Layer 2 of a small transformer language model trained on English Wikipedia (8 layers, counted from 0, width 128).
A neuron's activation on a vector x is SiLU(gate . x + bias) times (in . x + bias), where the dot is the dot product.
The model reads these tokens: "K" "ob" "ug" "ab" "e" " won" " a" " gold" " medal" " at" " the" " 2023" " African" " Games" " along"

The vector x that enters this layer's MLP at each token. A number n stands for (n - 128) times 0.019.
0 "K": 93, 112, 120, 123, 153, 123, 138, 91, 153, 111, 82, 119, 137, 161, 89, 121, 167, 148, 111, 153, 114, 123, 90, 117, 151, 107, 163, 61, 128, 107, 133, 118, 147, 111, 87, 130, 146, 175, 132, 122, 146, 158, 95, 71, 140, 79, 137, 137, 164, 155, 145, 148, 189, 150, 148, 145, 117, 177, 82, 152, 40, 179, 135, 141, 93, 124, 168, 157, 75, 115, 131, 131, 154, 142, 102, 161, 180, 155, 104, 117, 118, 95, 133, 159, 151, 153, 163, 134, 187, 160, 127, 108, 108, 107, 95, 130, 166, 120, 152, 154, 121, 141, 111, 141, 137, 144, 79, 168, 101, 94, 202, 129, 165, 118, 134, 140, 101, 83, 156, 114, 122, 104, 71, 122, 114, 124, 137, 108
1 "ob": 147, 154, 163, 164, 155, 136, 104, 78, 173, 142, 133, 118, 142, 114, 105, 186, 130, 125, 72, 151, 126, 137, 82, 114, 119, 130, 109, 102, 116, 185, 140, 80, 119, 200, 126, 152, 195, 178, 110, 111, 129, 118, 93, 126, 148, 115, 114, 116, 99, 179, 130, 161, 129, 186, 135, 167, 123, 151, 129, 158, 133, 142, 143, 127, 138, 138, 202, 155, 122, 133, 85, 146, 167, 129, 116, 76, 123, 110, 119, 148, 93, 110, 106, 161, 122, 146, 142, 158, 201, 163, 143, 110, 99, 161, 87, 174, 167, 153, 98, 162, 128, 81, 82, 118, 120, 128, 112, 81, 113, 175, 160, 80, 107, 149, 128, 110, 94, 85, 165, 135, 128, 112, 106, 127, 135, 83, 110, 93
2 "ug": 88, 125, 136, 160, 127, 127, 88, 73, 189, 167, 104, 155, 109, 109, 105, 152, 135, 105, 115, 118, 96, 125, 120, 60, 75, 149, 142, 122, 102, 175, 67, 124, 107, 178, 125, 172, 166, 190, 128, 113, 138, 158, 109, 126, 163, 108, 143, 135, 121, 141, 146, 164, 148, 157, 142, 134, 124, 149, 170, 183, 124, 138, 115, 77, 123, 108, 176, 114, 109, 140, 116, 138, 173, 139, 126, 135, 167, 91, 94, 104, 117, 134, 150, 151, 148, 125, 133, 160, 155, 175, 152, 128, 127, 129, 154, 136, 139, 164, 141, 117, 102, 80, 125, 83, 125, 155, 59, 142, 112, 109, 171, 111, 121, 133, 100, 139, 129, 115, 235, 95, 130, 91, 83, 108, 160, 112, 93, 94
3 "ab": 102, 118, 156, 156, 137, 114, 87, 116, 165, 139, 127, 135, 121, 131, 155, 154, 161, 80, 126, 147, 146, 126, 84, 103, 79, 117, 98, 125, 67, 150, 135, 77, 100, 200, 116, 179, 190, 175, 140, 131, 79, 91, 108, 111, 132, 161, 98, 159, 109, 126, 105, 103, 108, 197, 154, 129, 117, 164, 140, 123, 98, 165, 168, 129, 138, 120, 190, 140, 112, 137, 130, 160, 219, 95, 111, 140, 118, 147, 121, 130, 111, 154, 121, 132, 151, 127, 97, 124, 153, 169, 133, 157, 117, 170, 102, 118, 150, 122, 156, 164, 111, 75, 142, 83, 110, 134, 121, 119, 125, 86, 170, 119, 133, 98, 110, 99, 96, 69, 166, 111, 111, 75, 121, 105, 149, 111, 119, 130
4 "e": 87, 129, 139, 109, 172, 131, 158, 58, 123, 110, 143, 116, 122, 170, 144, 164, 188, 66, 96, 152, 112, 130, 124, 78, 122, 137, 133, 123, 160, 166, 137, 99, 112, 156, 78, 117, 139, 136, 163, 124, 129, 135, 119, 141, 122, 103, 107, 179, 141, 110, 102, 109, 136, 154, 150, 123, 99, 121, 166, 131, 190, 174, 186, 154, 137, 125, 135, 154, 148, 120, 149, 136, 158, 140, 126, 116, 159, 117, 144, 99, 155, 127, 107, 150, 179, 139, 55, 158, 144, 156, 121, 124, 125, 178, 129, 111, 115, 161, 176, 124, 121, 75, 164, 109, 112, 142, 110, 139, 103, 84, 202, 87, 181, 141, 112, 62, 122, 171, 157, 54, 130, 148, 89, 131, 113, 79, 98, 76
5 " won": 131, 102, 132, 113, 118, 86, 105, 82, 119, 117, 107, 88, 112, 138, 148, 116, 141, 127, 154, 111, 117, 105, 143, 120, 104, 118, 91, 93, 118, 90, 112, 188, 160, 75, 96, 121, 122, 142, 86, 101, 125, 98, 136, 109, 194, 119, 142, 185, 121, 167, 95, 185, 135, 178, 163, 136, 107, 123, 128, 130, 73, 129, 114, 137, 79, 157, 164, 104, 148, 63, 74, 121, 121, 109, 126, 139, 119, 148, 72, 111, 131, 119, 175, 130, 120, 92, 141, 143, 120, 118, 132, 88, 118, 103, 138, 115, 153, 132, 184, 97, 195, 116, 130, 76, 120, 150, 116, 111, 123, 191, 135, 84, 150, 54, 119, 149, 172, 156, 121, 102, 134, 106, 83, 104, 78, 116, 113, 102
6 " a": 142, 116, 164, 177, 106, 129, 105, 94, 108, 143, 161, 75, 182, 158, 102, 91, 159, 147, 110, 125, 134, 93, 122, 125, 114, 76, 171, 142, 135, 106, 115, 128, 176, 157, 105, 167, 160, 103, 148, 128, 119, 152, 144, 149, 132, 110, 93, 167, 117, 173, 106, 162, 139, 182, 154, 151, 144, 110, 42, 132, 130, 153, 143, 124, 82, 135, 206, 96, 152, 71, 139, 149, 124, 126, 145, 125, 91, 170, 110, 95, 144, 91, 144, 128, 114, 126, 123, 82, 142, 124, 129, 117, 148, 83, 118, 165, 117, 108, 149, 100, 149, 97, 143, 102, 150, 118, 140, 98, 108, 135, 148, 86, 137, 99, 116, 146, 139, 153, 139, 117, 123, 126, 108, 100, 84, 161, 94, 85
7 " gold": 98, 96, 128, 111, 144, 108, 102, 103, 120, 105, 157, 127, 129, 119, 145, 71, 174, 149, 115, 133, 149, 113, 136, 122, 168, 60, 120, 129, 122, 126, 156, 149, 155, 125, 112, 161, 141, 146, 103, 132, 133, 156, 107, 146, 159, 115, 91, 171, 133, 161, 112, 190, 126, 83, 75, 171, 132, 157, 147, 113, 62, 135, 117, 159, 56, 123, 186, 135, 157, 139, 63, 145, 148, 96, 65, 131, 86, 110, 72, 126, 130, 117, 129, 115, 155, 96, 144, 109, 172, 141, 152, 126, 118, 128, 167, 154, 188, 142, 156, 127, 157, 130, 124, 98, 43, 133, 81, 131, 109, 102, 125, 104, 131, 89, 140, 154, 126, 136, 73, 113, 118, 120, 91, 141, 104, 167, 80, 90
8 " medal": 119, 77, 103, 97, 91, 121, 126, 111, 92, 134, 168, 113, 150, 108, 133, 86, 124, 82, 136, 126, 110, 105, 122, 158, 152, 139, 127, 94, 133, 65, 131, 142, 180, 128, 163, 142, 119, 164, 121, 126, 113, 155, 133, 98, 206, 139, 128, 138, 107, 110, 133, 171, 116, 99, 166, 166, 128, 115, 134, 157, 106, 123, 121, 148, 123, 130, 250, 142, 142, 83, 87, 190, 129, 91, 104, 148, 85, 156, 119, 155, 123, 105, 146, 122, 67, 162, 128, 165, 105, 152, 163, 113, 189, 114, 170, 115, 132, 125, 142, 152, 153, 124, 127, 64, 104, 123, 111, 139, 109, 68, 119, 106, 122, 134, 106, 86, 195, 163, 175, 111, 142, 105, 61, 120, 103, 124, 107, 122
9 " at": 131, 135, 169, 124, 161, 126, 107, 156, 143, 187, 96, 125, 113, 148, 133, 94, 146, 144, 65, 110, 129, 177, 148, 124, 149, 87, 122, 114, 91, 112, 190, 113, 127, 55, 124, 114, 115, 124, 139, 125, 144, 129, 91, 171, 138, 95, 83, 137, 85, 157, 112, 148, 136, 219, 174, 141, 141, 68, 151, 147, 107, 144, 131, 149, 102, 172, 184, 106, 146, 88, 141, 191, 131, 123, 107, 147, 138, 151, 126, 151, 137, 171, 119, 131, 121, 98, 130, 109, 149, 135, 151, 96, 113, 135, 112, 117, 128, 100, 160, 90, 154, 135, 119, 81, 153, 129, 123, 103, 135, 85, 95, 88, 142, 80, 179, 153, 168, 124, 135, 90, 113, 116, 95, 100, 90, 128, 101, 132
10 " the": 114, 157, 132, 144, 152, 184, 113, 71, 106, 141, 114, 89, 172, 146, 114, 125, 180, 128, 113, 151, 144, 146, 166, 113, 171, 91, 142, 121, 129, 126, 142, 104, 136, 132, 134, 128, 141, 92, 179, 160, 151, 153, 155, 115, 155, 78, 117, 147, 97, 118, 144, 134, 126, 173, 154, 124, 120, 137, 70, 126, 107, 181, 117, 129, 112, 168, 152, 104, 163, 103, 100, 143, 134, 158, 120, 130, 87, 145, 117, 134, 103, 116, 166, 162, 111, 127, 127, 124, 179, 153, 139, 116, 151, 89, 144, 152, 137, 96, 116, 34, 108, 102, 128, 111, 125, 92, 146, 111, 128, 114, 162, 79, 130, 130, 168, 142, 165, 165, 136, 106, 96, 116, 122, 76, 60, 156, 102, 69
11 " 2023": 84, 78, 150, 137, 86, 175, 147, 24, 172, 176, 134, 134, 120, 155, 128, 100, 93, 100, 103, 118, 147, 163, 138, 131, 144, 65, 64, 123, 143, 113, 132, 135, 125, 141, 125, 134, 121, 120, 147, 104, 165, 61, 130, 93, 145, 147, 126, 153, 148, 164, 143, 142, 157, 170, 165, 156, 129, 121, 120, 88, 101, 125, 126, 147, 93, 192, 212, 137, 143, 107, 158, 106, 163, 112, 114, 166, 142, 138, 116, 139, 95, 91, 123, 113, 158, 171, 142, 148, 113, 141, 146, 96, 138, 147, 105, 106, 101, 163, 94, 166, 132, 108, 131, 91, 93, 142, 116, 145, 114, 111, 87, 91, 107, 79, 121, 134, 140, 160, 171, 84, 104, 153, 73, 120, 100, 123, 115, 120
12 " African": 89, 107, 152, 110, 191, 191, 146, 99, 118, 121, 102, 107, 120, 127, 142, 122, 203, 83, 112, 146, 115, 101, 143, 104, 150, 150, 69, 94, 109, 106, 158, 152, 159, 168, 117, 120, 113, 116, 153, 168, 145, 148, 121, 144, 210, 169, 158, 189, 123, 115, 128, 174, 136, 172, 105, 168, 163, 167, 120, 119, 89, 154, 155, 135, 98, 154, 191, 117, 142, 140, 83, 114, 176, 143, 125, 81, 114, 102, 128, 169, 120, 98, 145, 145, 143, 139, 137, 122, 116, 166, 134, 132, 128, 134, 107, 125, 127, 144, 112, 115, 163, 79, 124, 70, 100, 101, 101, 134, 138, 74, 122, 83, 131, 100, 82, 145, 116, 95, 81, 136, 127, 98, 95, 102, 103, 152, 107, 77
13 " Games": 118, 83, 103, 153, 120, 143, 110, 95, 80, 67, 99, 103, 131, 147, 157, 86, 167, 134, 121, 119, 111, 127, 144, 131, 105, 97, 81, 125, 168, 129, 98, 129, 160, 129, 130, 90, 97, 108, 131, 114, 168, 136, 99, 145, 153, 140, 156, 150, 113, 131, 104, 125, 134, 146, 163, 176, 103, 86, 164, 108, 92, 85, 137, 119, 123, 136, 187, 184, 144, 110, 115, 142, 109, 104, 112, 139, 71, 154, 121, 126, 97, 85, 146, 150, 139, 137, 131, 115, 170, 182, 169, 99, 133, 123, 137, 59, 147, 134, 144, 105, 147, 107, 111, 56, 98, 181, 99, 99, 104, 122, 123, 86, 141, 82, 126, 129, 135, 117, 149, 79, 110, 106, 112, 128, 100, 117, 149, 100
14 " along": 127, 169, 180, 136, 153, 154, 100, 100, 151, 144, 135, 195, 143, 72, 177, 168, 157, 173, 102, 93, 89, 88, 123, 101, 116, 99, 128, 136, 105, 119, 157, 138, 121, 124, 103, 108, 113, 101, 91, 131, 135, 157, 151, 163, 164, 60, 128, 161, 140, 210, 130, 152, 154, 154, 137, 115, 91, 99, 142, 124, 66, 125, 132, 147, 118, 118, 196, 140, 151, 108, 151, 113, 151, 133, 80, 148, 130, 149, 126, 133, 114, 123, 145, 146, 140, 93, 118, 149, 119, 117, 167, 127, 111, 139, 82, 63, 129, 156, 145, 138, 137, 109, 112, 135, 180, 166, 177, 142, 118, 153, 116, 77, 157, 102, 178, 156, 168, 126, 111, 120, 130, 132, 79, 87, 123, 119, 105, 147

Each question shows the input weights of one neuron of the MLP. A number n stands for (n - 128) times 0.0041.

n46 gate (bias 0.083): 99, 81, 142, 113, 136, 105, 162, 148, 130, 153, 128, 98, 105, 67, 150, 127, 129, 147, 73, 115, 110, 167, 105, 150, 163, 123, 107, 179, 150, 129, 128, 110, 136, 155, 120, 169, 121, 103, 100, 159, 147, 96, 110, 112, 123, 114, 155, 115, 107, 128, 118, 123, 123, 132, 110, 142, 79, 116, 130, 124, 104, 129, 121, 142, 155, 123, 108, 124, 111, 136, 126, 120, 151, 117, 145, 130, 146, 157, 115, 136, 142, 127, 106, 137, 122, 103, 141, 135, 133, 118, 167, 166, 112, 110, 101, 120, 150, 120, 96, 127, 105, 112, 122, 120, 105, 130, 138, 151, 173, 114, 101, 140, 149, 152, 108, 112, 122, 112, 95, 127, 131, 117, 152, 89, 141, 131, 152, 119
n46 in (bias 0.091): 150, 90, 120, 151, 116, 145, 139, 101, 140, 119, 156, 94, 103, 112, 136, 124, 137, 144, 97, 96, 96, 136, 130, 125, 155, 136, 112, 103, 102, 102, 145, 153, 147, 148, 120, 141, 99, 138, 121, 134, 109, 97, 76, 110, 152, 137, 118, 111, 144, 157, 142, 132, 146, 120, 85, 127, 113, 128, 139, 124, 86, 106, 164, 145, 140, 90, 135, 114, 151, 100, 127, 100, 107, 156, 147, 134, 141, 132, 126, 136, 117, 121, 116, 149, 76, 125, 137, 110, 153, 130, 133, 126, 104, 125, 130, 150, 137, 140, 102, 116, 120, 109, 125, 110, 129, 130, 138, 149, 173, 139, 123, 140, 130, 140, 129, 128, 97, 105, 139, 126, 161, 162, 122, 117, 119, 135, 147, 105
Its three highest activations, in order, are on tokens 12 " African", 4 "e", 1 "ob"

n102 gate (bias -0.017): 105, 156, 120, 124, 85, 83, 138, 103, 118, 130, 124, 95, 104, 160, 95, 165, 117, 116, 135, 106, 111, 109, 96, 139, 151, 106, 132, 88, 103, 151, 150, 122, 116, 100, 98, 109, 86, 144, 129, 97, 124, 106, 110, 127, 114, 133, 130, 109, 119, 134, 142, 151, 132, 85, 182, 116, 49, 103, 126, 129, 109, 137, 118, 120, 152, 104, 121, 110, 168, 145, 130, 166, 149, 134, 182, 114, 132, 116, 136, 150, 148, 151, 109, 112, 176, 126, 100, 106, 135, 151, 113, 132, 122, 148, 112, 125, 155, 139, 137, 158, 145, 157, 127, 90, 150, 175, 136, 157, 112, 145, 117, 151, 127, 157, 146, 161, 127, 102, 138, 103, 136, 153, 114, 149, 58, 120, 86, 115
n102 in (bias 0.189): 133, 156, 95, 85, 123, 169, 161, 120, 137, 110, 111, 132, 112, 113, 135, 118, 132, 171, 167, 129, 108, 142, 139, 122, 149, 112, 167, 97, 114, 151, 101, 116, 128, 101, 119, 102, 116, 103, 150, 137, 116, 88, 115, 84, 133, 121, 129, 106, 170, 116, 135, 108, 140, 126, 146, 116, 110, 129, 94, 89, 138, 133, 112, 145, 138, 122, 134, 131, 122, 114, 115, 147, 148, 133, 178, 99, 135, 123, 112, 133, 132, 167, 140, 123, 149, 117, 70, 136, 153, 157, 134, 120, 93, 139, 129, 116, 116, 178, 135, 112, 136, 115, 102, 99, 115, 135, 143, 88, 144, 143, 138, 162, 125, 126, 159, 120, 120, 100, 123, 152, 154, 110, 97, 136, 172, 154, 117, 142
Its three highest activations, in order, are on tokens 0 "K", 4 "e", 6 " a"

n224 gate (bias -0.055): 109, 125, 137, 124, 101, 120, 129, 128, 138, 125, 116, 142, 157, 140, 155, 138, 113, 129, 134, 132, 144, 147, 78, 118, 122, 170, 125, 119, 142, 105, 144, 102, 149, 97, 157, 100, 117, 147, 109, 102, 124, 117, 138, 127, 148, 157, 112, 132, 107, 105, 140, 135, 113, 116, 150, 146, 112, 121, 120, 136, 113, 117, 87, 116, 121, 120, 131, 138, 135, 85, 98, 125, 115, 132, 109, 97, 124, 126, 143, 145, 128, 162, 120, 135, 141, 130, 92, 139, 109, 143, 138, 148, 129, 147, 137, 133, 129, 120, 144, 132, 103, 119, 137, 133, 143, 132, 109, 132, 99, 113, 177, 177, 117, 135, 140, 99, 134, 113, 151, 114, 131, 127, 153, 125, 95, 118, 141, 130
n224 in (bias 0.002): 126, 137, 135, 117, 144, 128, 138, 100, 131, 124, 109, 164, 139, 95, 104, 172, 100, 137, 108, 147, 109, 119, 115, 137, 148, 117, 135, 114, 99, 95, 128, 116, 78, 104, 137, 155, 134, 143, 126, 145, 110, 140, 135, 139, 156, 134, 122, 154, 126, 127, 166, 156, 127, 158, 166, 139, 148, 126, 115, 136, 141, 132, 107, 162, 144, 122, 147, 158, 154, 162, 118, 127, 152, 111, 136, 129, 136, 149, 122, 131, 127, 132, 134, 171, 147, 136, 92, 70, 119, 122, 126, 132, 142, 127, 126, 113, 132, 113, 106, 145, 117, 130, 138, 133, 116, 118, 101, 139, 116, 148, 142, 125, 138, 139, 126, 111, 114, 110, 96, 137, 116, 124, 146, 82, 76, 125, 117, 159
Which token does this neuron like most? 3 "ab"

n275 gate (bias -0.094): 75, 133, 135, 127, 131, 87, 131, 144, 130, 126, 195, 154, 120, 143, 81, 139, 153, 126, 159, 151, 137, 144, 108, 114, 125, 145, 141, 115, 144, 124, 75, 131, 123, 134, 82, 114, 127, 89, 139, 155, 98, 83, 98, 139, 158, 135, 107, 132, 144, 166, 134, 147, 128, 137, 125, 141, 143, 181, 113, 60, 134, 85, 121, 165, 134, 122, 146, 89, 124, 181, 149, 68, 122, 92, 121, 114, 121, 152, 147, 113, 62, 134, 159, 126, 130, 157, 138, 140, 55, 119, 156, 176, 140, 106, 126, 158, 103, 146, 174, 107, 106, 126, 143, 122, 142, 87, 149, 160, 122, 154, 92, 89, 105, 138, 133, 112, 121, 166, 122, 126, 138, 91, 135, 130, 94, 157, 102, 99
n275 in (bias -0.065): 108, 148, 171, 139, 90, 85, 122, 82, 97, 169, 139, 106, 140, 116, 114, 158, 169, 162, 168, 127, 98, 122, 190, 153, 78, 165, 120, 106, 139, 154, 93, 132, 97, 146, 126, 137, 159, 121, 127, 160, 90, 142, 124, 113, 97, 129, 125, 160, 120, 131, 100, 122, 121, 127, 147, 154, 129, 174, 154, 123, 103, 167, 97, 111, 137, 84, 133, 134, 149, 133, 163, 174, 133, 89, 140, 126, 144, 161, 117, 139, 141, 112, 139, 105, 119, 188, 130, 148, 139, 148, 104, 118, 148, 140, 113, 140, 152, 100, 177, 151, 76, 100, 147, 135, 131, 171, 99, 120, 128, 108, 157, 80, 100, 161, 93, 122, 122, 141, 96, 139, 119, 143, 126, 126, 85, 97, 124, 142
Which token does this neuron like most? 6 " a"

n95 gate (bias -0.034): 109, 127, 116, 136, 129, 115, 111, 138, 114, 100, 117, 119, 134, 151, 139, 122, 165, 110, 89, 100, 127, 123, 120, 139, 161, 97, 125, 125, 117, 106, 131, 127, 144, 105, 117, 114, 94, 120, 110, 141, 151, 154, 129, 132, 140, 123, 131, 117, 162, 132, 136, 144, 143, 129, 93, 76, 149, 105, 131, 115, 121, 132, 141, 144, 126, 108, 126, 137, 127, 124, 154, 108, 133, 114, 139, 105, 115, 157, 147, 135, 91, 166, 115, 144, 157, 148, 91, 165, 140, 157, 125, 121, 132, 99, 139, 133, 141, 106, 158, 155, 128, 114, 121, 104, 112, 127, 152, 102, 113, 172, 123, 116, 183, 90, 142, 127, 143, 101, 120, 153, 135, 156, 95, 139, 149, 126, 156, 124
n95 in (bias -0.005): 137, 122, 109, 98, 134, 116, 130, 85, 128, 127, 105, 125, 139, 107, 154, 145, 127, 120, 131, 108, 112, 147, 123, 135, 141, 149, 130, 66, 110, 129, 123, 135, 113, 112, 136, 103, 111, 103, 153, 144, 109, 155, 141, 121, 147, 102, 96, 142, 139, 103, 120, 172, 135, 109, 147, 102, 109, 125, 105, 102, 147, 112, 151, 117, 98, 134, 161, 149, 189, 112, 109, 102, 99, 107, 165, 128, 167, 112, 114, 151, 130, 158, 150, 162, 147, 131, 150, 146, 132, 115, 118, 105, 149, 111, 100, 120, 154, 123, 126, 145, 124, 122, 134, 140, 111, 118, 135, 104, 105, 114, 127, 105, 135, 101, 142, 118, 142, 108, 98, 153, 119, 167, 168, 140, 147, 147, 118, 157
Its three highest activations, in order, are on tokens 14 " along", 5 " won", 2 "ug"

n49 gate (bias 0.062): 144, 100, 113, 106, 96, 152, 103, 150, 165, 112, 124, 113, 101, 71, 139, 107, 139, 137, 150, 137, 136, 168, 102, 150, 133, 161, 90, 135, 119, 107, 99, 121, 166, 123, 131, 138, 116, 125, 130, 115, 143, 123, 123, 124, 99, 150, 105, 131, 138, 138, 79, 124, 98, 92, 102, 153, 90, 87, 110, 145, 121, 154, 139, 131, 117, 101, 80, 156, 155, 174, 127, 129, 155, 89, 133, 139, 115, 131, 133, 104, 149, 150, 125, 110, 157, 142, 112, 172, 109, 157, 152, 122, 119, 108, 125, 131, 127, 135, 137, 107, 98, 133, 140, 96, 160, 126, 127, 124, 118, 128, 120, 107, 129, 102, 75, 121, 101, 91, 132, 146, 106, 119, 155, 161, 166, 107, 101, 91
n49 in (bias 0.111): 117, 151, 80, 110, 97, 143, 107, 95, 152, 139, 152, 145, 111, 138, 152, 103, 144, 153, 148, 134, 134, 141, 115, 164, 99, 111, 96, 119, 145, 105, 144, 131, 141, 107, 119, 132, 114, 119, 112, 128, 153, 168, 100, 125, 134, 123, 110, 113, 156, 134, 131, 135, 116, 147, 90, 134, 133, 131, 114, 156, 87, 145, 138, 98, 150, 85, 116, 129, 120, 149, 107, 129, 110, 117, 96, 135, 102, 144, 147, 114, 89, 98, 175, 157, 155, 147, 122, 99, 126, 104, 137, 156, 97, 157, 195, 120, 141, 122, 142, 111, 168, 131, 124, 88, 118, 98, 153, 136, 154, 127, 141, 129, 136, 99, 142, 126, 115, 114, 109, 119, 138, 120, 147, 109, 129, 128, 158, 134
Its two highest activations, in order, are on tokens 13 " Games", 7 " gold"

n278 gate (bias -0.065): 142, 121, 105, 157, 103, 165, 148, 103, 131, 126, 138, 175, 125, 140, 96, 168, 152, 146, 104, 144, 151, 132, 129, 72, 98, 111, 115, 94, 123, 107, 144, 141, 116, 121, 159, 107, 141, 118, 132, 145, 165, 124, 97, 93, 114, 114, 156, 129, 153, 122, 144, 159, 113, 133, 131, 106, 154, 105, 134, 134, 120, 114, 130, 114, 136, 161, 133, 165, 163, 125, 93, 133, 125, 161, 144, 97, 82, 123, 176, 140, 107, 121, 135, 162, 116, 145, 123, 120, 134, 172, 131, 119, 113, 150, 129, 92, 117, 105, 144, 129, 102, 138, 158, 124, 129, 138, 141, 152, 148, 92, 114, 166, 150, 131, 182, 131, 134, 113, 150, 113, 122, 144, 99, 137, 123, 121, 180, 106
n278 in (bias 0.029): 102, 145, 122, 174, 144, 118, 84, 119, 153, 147, 127, 161, 130, 134, 136, 137, 156, 122, 144, 117, 127, 88, 186, 121, 151, 170, 159, 168, 143, 124, 127, 177, 124, 124, 146, 129, 144, 153, 106, 111, 153, 161, 132, 116, 116, 132, 141, 123, 108, 90, 172, 120, 160, 146, 157, 111, 151, 129, 153, 147, 152, 129, 123, 138, 140, 179, 141, 71, 116, 129, 135, 143, 126, 130, 91, 145, 133, 119, 179, 120, 136, 101, 146, 134, 96, 105, 119, 141, 144, 133, 110, 138, 126, 120, 88, 153, 134, 111, 121, 129, 122, 55, 160, 133, 79, 129, 110, 101, 128, 144, 94, 108, 118, 117, 121, 111, 123, 195, 127, 89, 137, 163, 118, 124, 113, 117, 132, 148
Which token does this neuron like most? 10 " the"

n94 gate (bias -0.029): 94, 95, 168, 147, 141, 134, 151, 116, 104, 82, 153, 131, 126, 133, 144, 97, 153, 165, 134, 131, 118, 169, 79, 137, 142, 141, 176, 115, 125, 154, 140, 119, 105, 105, 150, 123, 108, 131, 91, 140, 142, 91, 116, 160, 140, 131, 127, 123, 125, 129, 142, 178, 124, 136, 113, 136, 174, 137, 138, 159, 133, 99, 145, 132, 93, 131, 156, 108, 128, 136, 113, 86, 89, 136, 145, 180, 141, 137, 135, 138, 123, 115, 168, 127, 98, 96, 92, 116, 144, 160, 133, 97, 164, 134, 135, 129, 121, 141, 156, 119, 126, 139, 124, 166, 122, 94, 148, 147, 114, 129, 123, 140, 157, 141, 166, 143, 143, 116, 155, 171, 140, 139, 167, 111, 121, 114, 108, 139
n94 in (bias -0.058): 67, 86, 141, 129, 114, 136, 141, 112, 120, 106, 123, 133, 88, 117, 114, 134, 148, 184, 155, 148, 129, 160, 121, 103, 133, 145, 143, 154, 163, 150, 129, 152, 133, 154, 159, 134, 73, 131, 139, 140, 137, 106, 140, 148, 125, 106, 94, 133, 133, 167, 110, 149, 105, 131, 124, 123, 134, 133, 110, 131, 130, 125, 149, 149, 137, 124, 113, 128, 153, 132, 108, 120, 122, 125, 143, 159, 161, 145, 125, 109, 140, 142, 138, 115, 129, 102, 115, 119, 150, 147, 164, 107, 148, 131, 99, 155, 105, 141, 170, 147, 113, 149, 114, 178, 165, 71, 135, 114, 125, 151, 91, 135, 162, 123, 138, 141, 113, 142, 131, 153, 130, 149, 154, 103, 130, 91, 126, 114
Which token does this neuron like most? 3 "ab"

n120 gate (bias -0.092): 76, 104, 165, 180, 127, 69, 83, 134, 131, 101, 134, 166, 175, 144, 116, 199, 106, 79, 108, 89, 138, 136, 100, 123, 150, 114, 155, 113, 152, 95, 154, 136, 129, 151, 142, 138, 159, 102, 126, 133, 109, 124, 63, 134, 157, 110, 181, 157, 126, 119, 107, 122, 107, 172, 90, 172, 149, 116, 122, 118, 154, 125, 101, 143, 90, 90, 140, 112, 123, 102, 120, 121, 141, 105, 151, 156, 123, 123, 132, 139, 116, 107, 143, 95, 98, 124, 144, 130, 112, 152, 133, 156, 160, 154, 130, 131, 161, 129, 182, 98, 84, 161, 136, 125, 140, 142, 109, 131, 104, 120, 104, 140, 156, 102, 142, 96, 96, 152, 145, 131, 165, 139, 125, 112, 117, 66, 130, 129
n120 in (bias -0.003): 135, 86, 127, 104, 149, 123, 112, 148, 144, 178, 110, 119, 182, 124, 102, 98, 141, 134, 99, 131, 133, 116, 124, 152, 116, 163, 115, 119, 158, 161, 140, 117, 105, 96, 100, 62, 112, 146, 159, 138, 155, 112, 120, 98, 104, 129, 131, 151, 117, 121, 127, 144, 148, 90, 119, 153, 145, 129, 168, 154, 86, 160, 140, 140, 110, 141, 93, 138, 108, 128, 109, 129, 136, 81, 141, 146, 161, 120, 150, 113, 143, 180, 128, 143, 129, 162, 178, 150, 96, 100, 123, 142, 121, 128, 132, 140, 135, 144, 95, 154, 84, 138, 126, 121, 125, 168, 143, 104, 115, 133, 144, 109, 125, 130, 157, 136, 156, 134, 139, 121, 141, 121, 147, 141, 96, 114, 142, 97
Which token does this neuron like most? 0 "K"

n169 gate (bias -0.019): 146, 131, 135, 164, 162, 151, 160, 71, 142, 148, 144, 152, 140, 141, 107, 149, 116, 117, 113, 148, 112, 71, 144, 92, 121, 124, 110, 148, 87, 139, 119, 77, 114, 149, 125, 153, 108, 134, 150, 110, 128, 91, 131, 143, 146, 140, 142, 135, 127, 106, 136, 122, 86, 88, 119, 172, 148, 128, 110, 134, 146, 158, 131, 126, 157, 117, 146, 116, 153, 109, 150, 133, 125, 115, 155, 100, 148, 159, 158, 119, 101, 148, 166, 128, 117, 133, 112, 158, 103, 161, 89, 103, 113, 122, 108, 116, 118, 123, 111, 177, 137, 120, 169, 122, 111, 122, 92, 90, 158, 154, 150, 135, 87, 132, 134, 126, 130, 136, 98, 120, 137, 105, 117, 110, 134, 105, 158, 112
n169 in (bias -0.116): 150, 135, 169, 160, 96, 102, 134, 120, 132, 156, 170, 164, 92, 112, 100, 121, 145, 121, 106, 128, 124, 66, 125, 124, 153, 138, 80, 152, 138, 181, 110, 72, 141, 135, 153, 133, 121, 153, 136, 96, 178, 120, 102, 129, 114, 115, 130, 167, 164, 125, 155, 143, 133, 157, 134, 179, 164, 134, 121, 126, 107, 113, 157, 135, 162, 156, 104, 130, 150, 112, 147, 143, 112, 148, 97, 106, 150, 151, 142, 172, 141, 154, 160, 159, 86, 101, 120, 162, 116, 143, 78, 127, 132, 136, 122, 125, 121, 104, 101, 165, 101, 88, 191, 99, 125, 118, 150, 149, 173, 143, 120, 144, 114, 161, 134, 140, 153, 140, 98, 84, 154, 116, 114, 127, 84, 99, 118, 89
Its three highest activations, in order, are on tokens 1 "ob", 4 "e", 11 " 2023"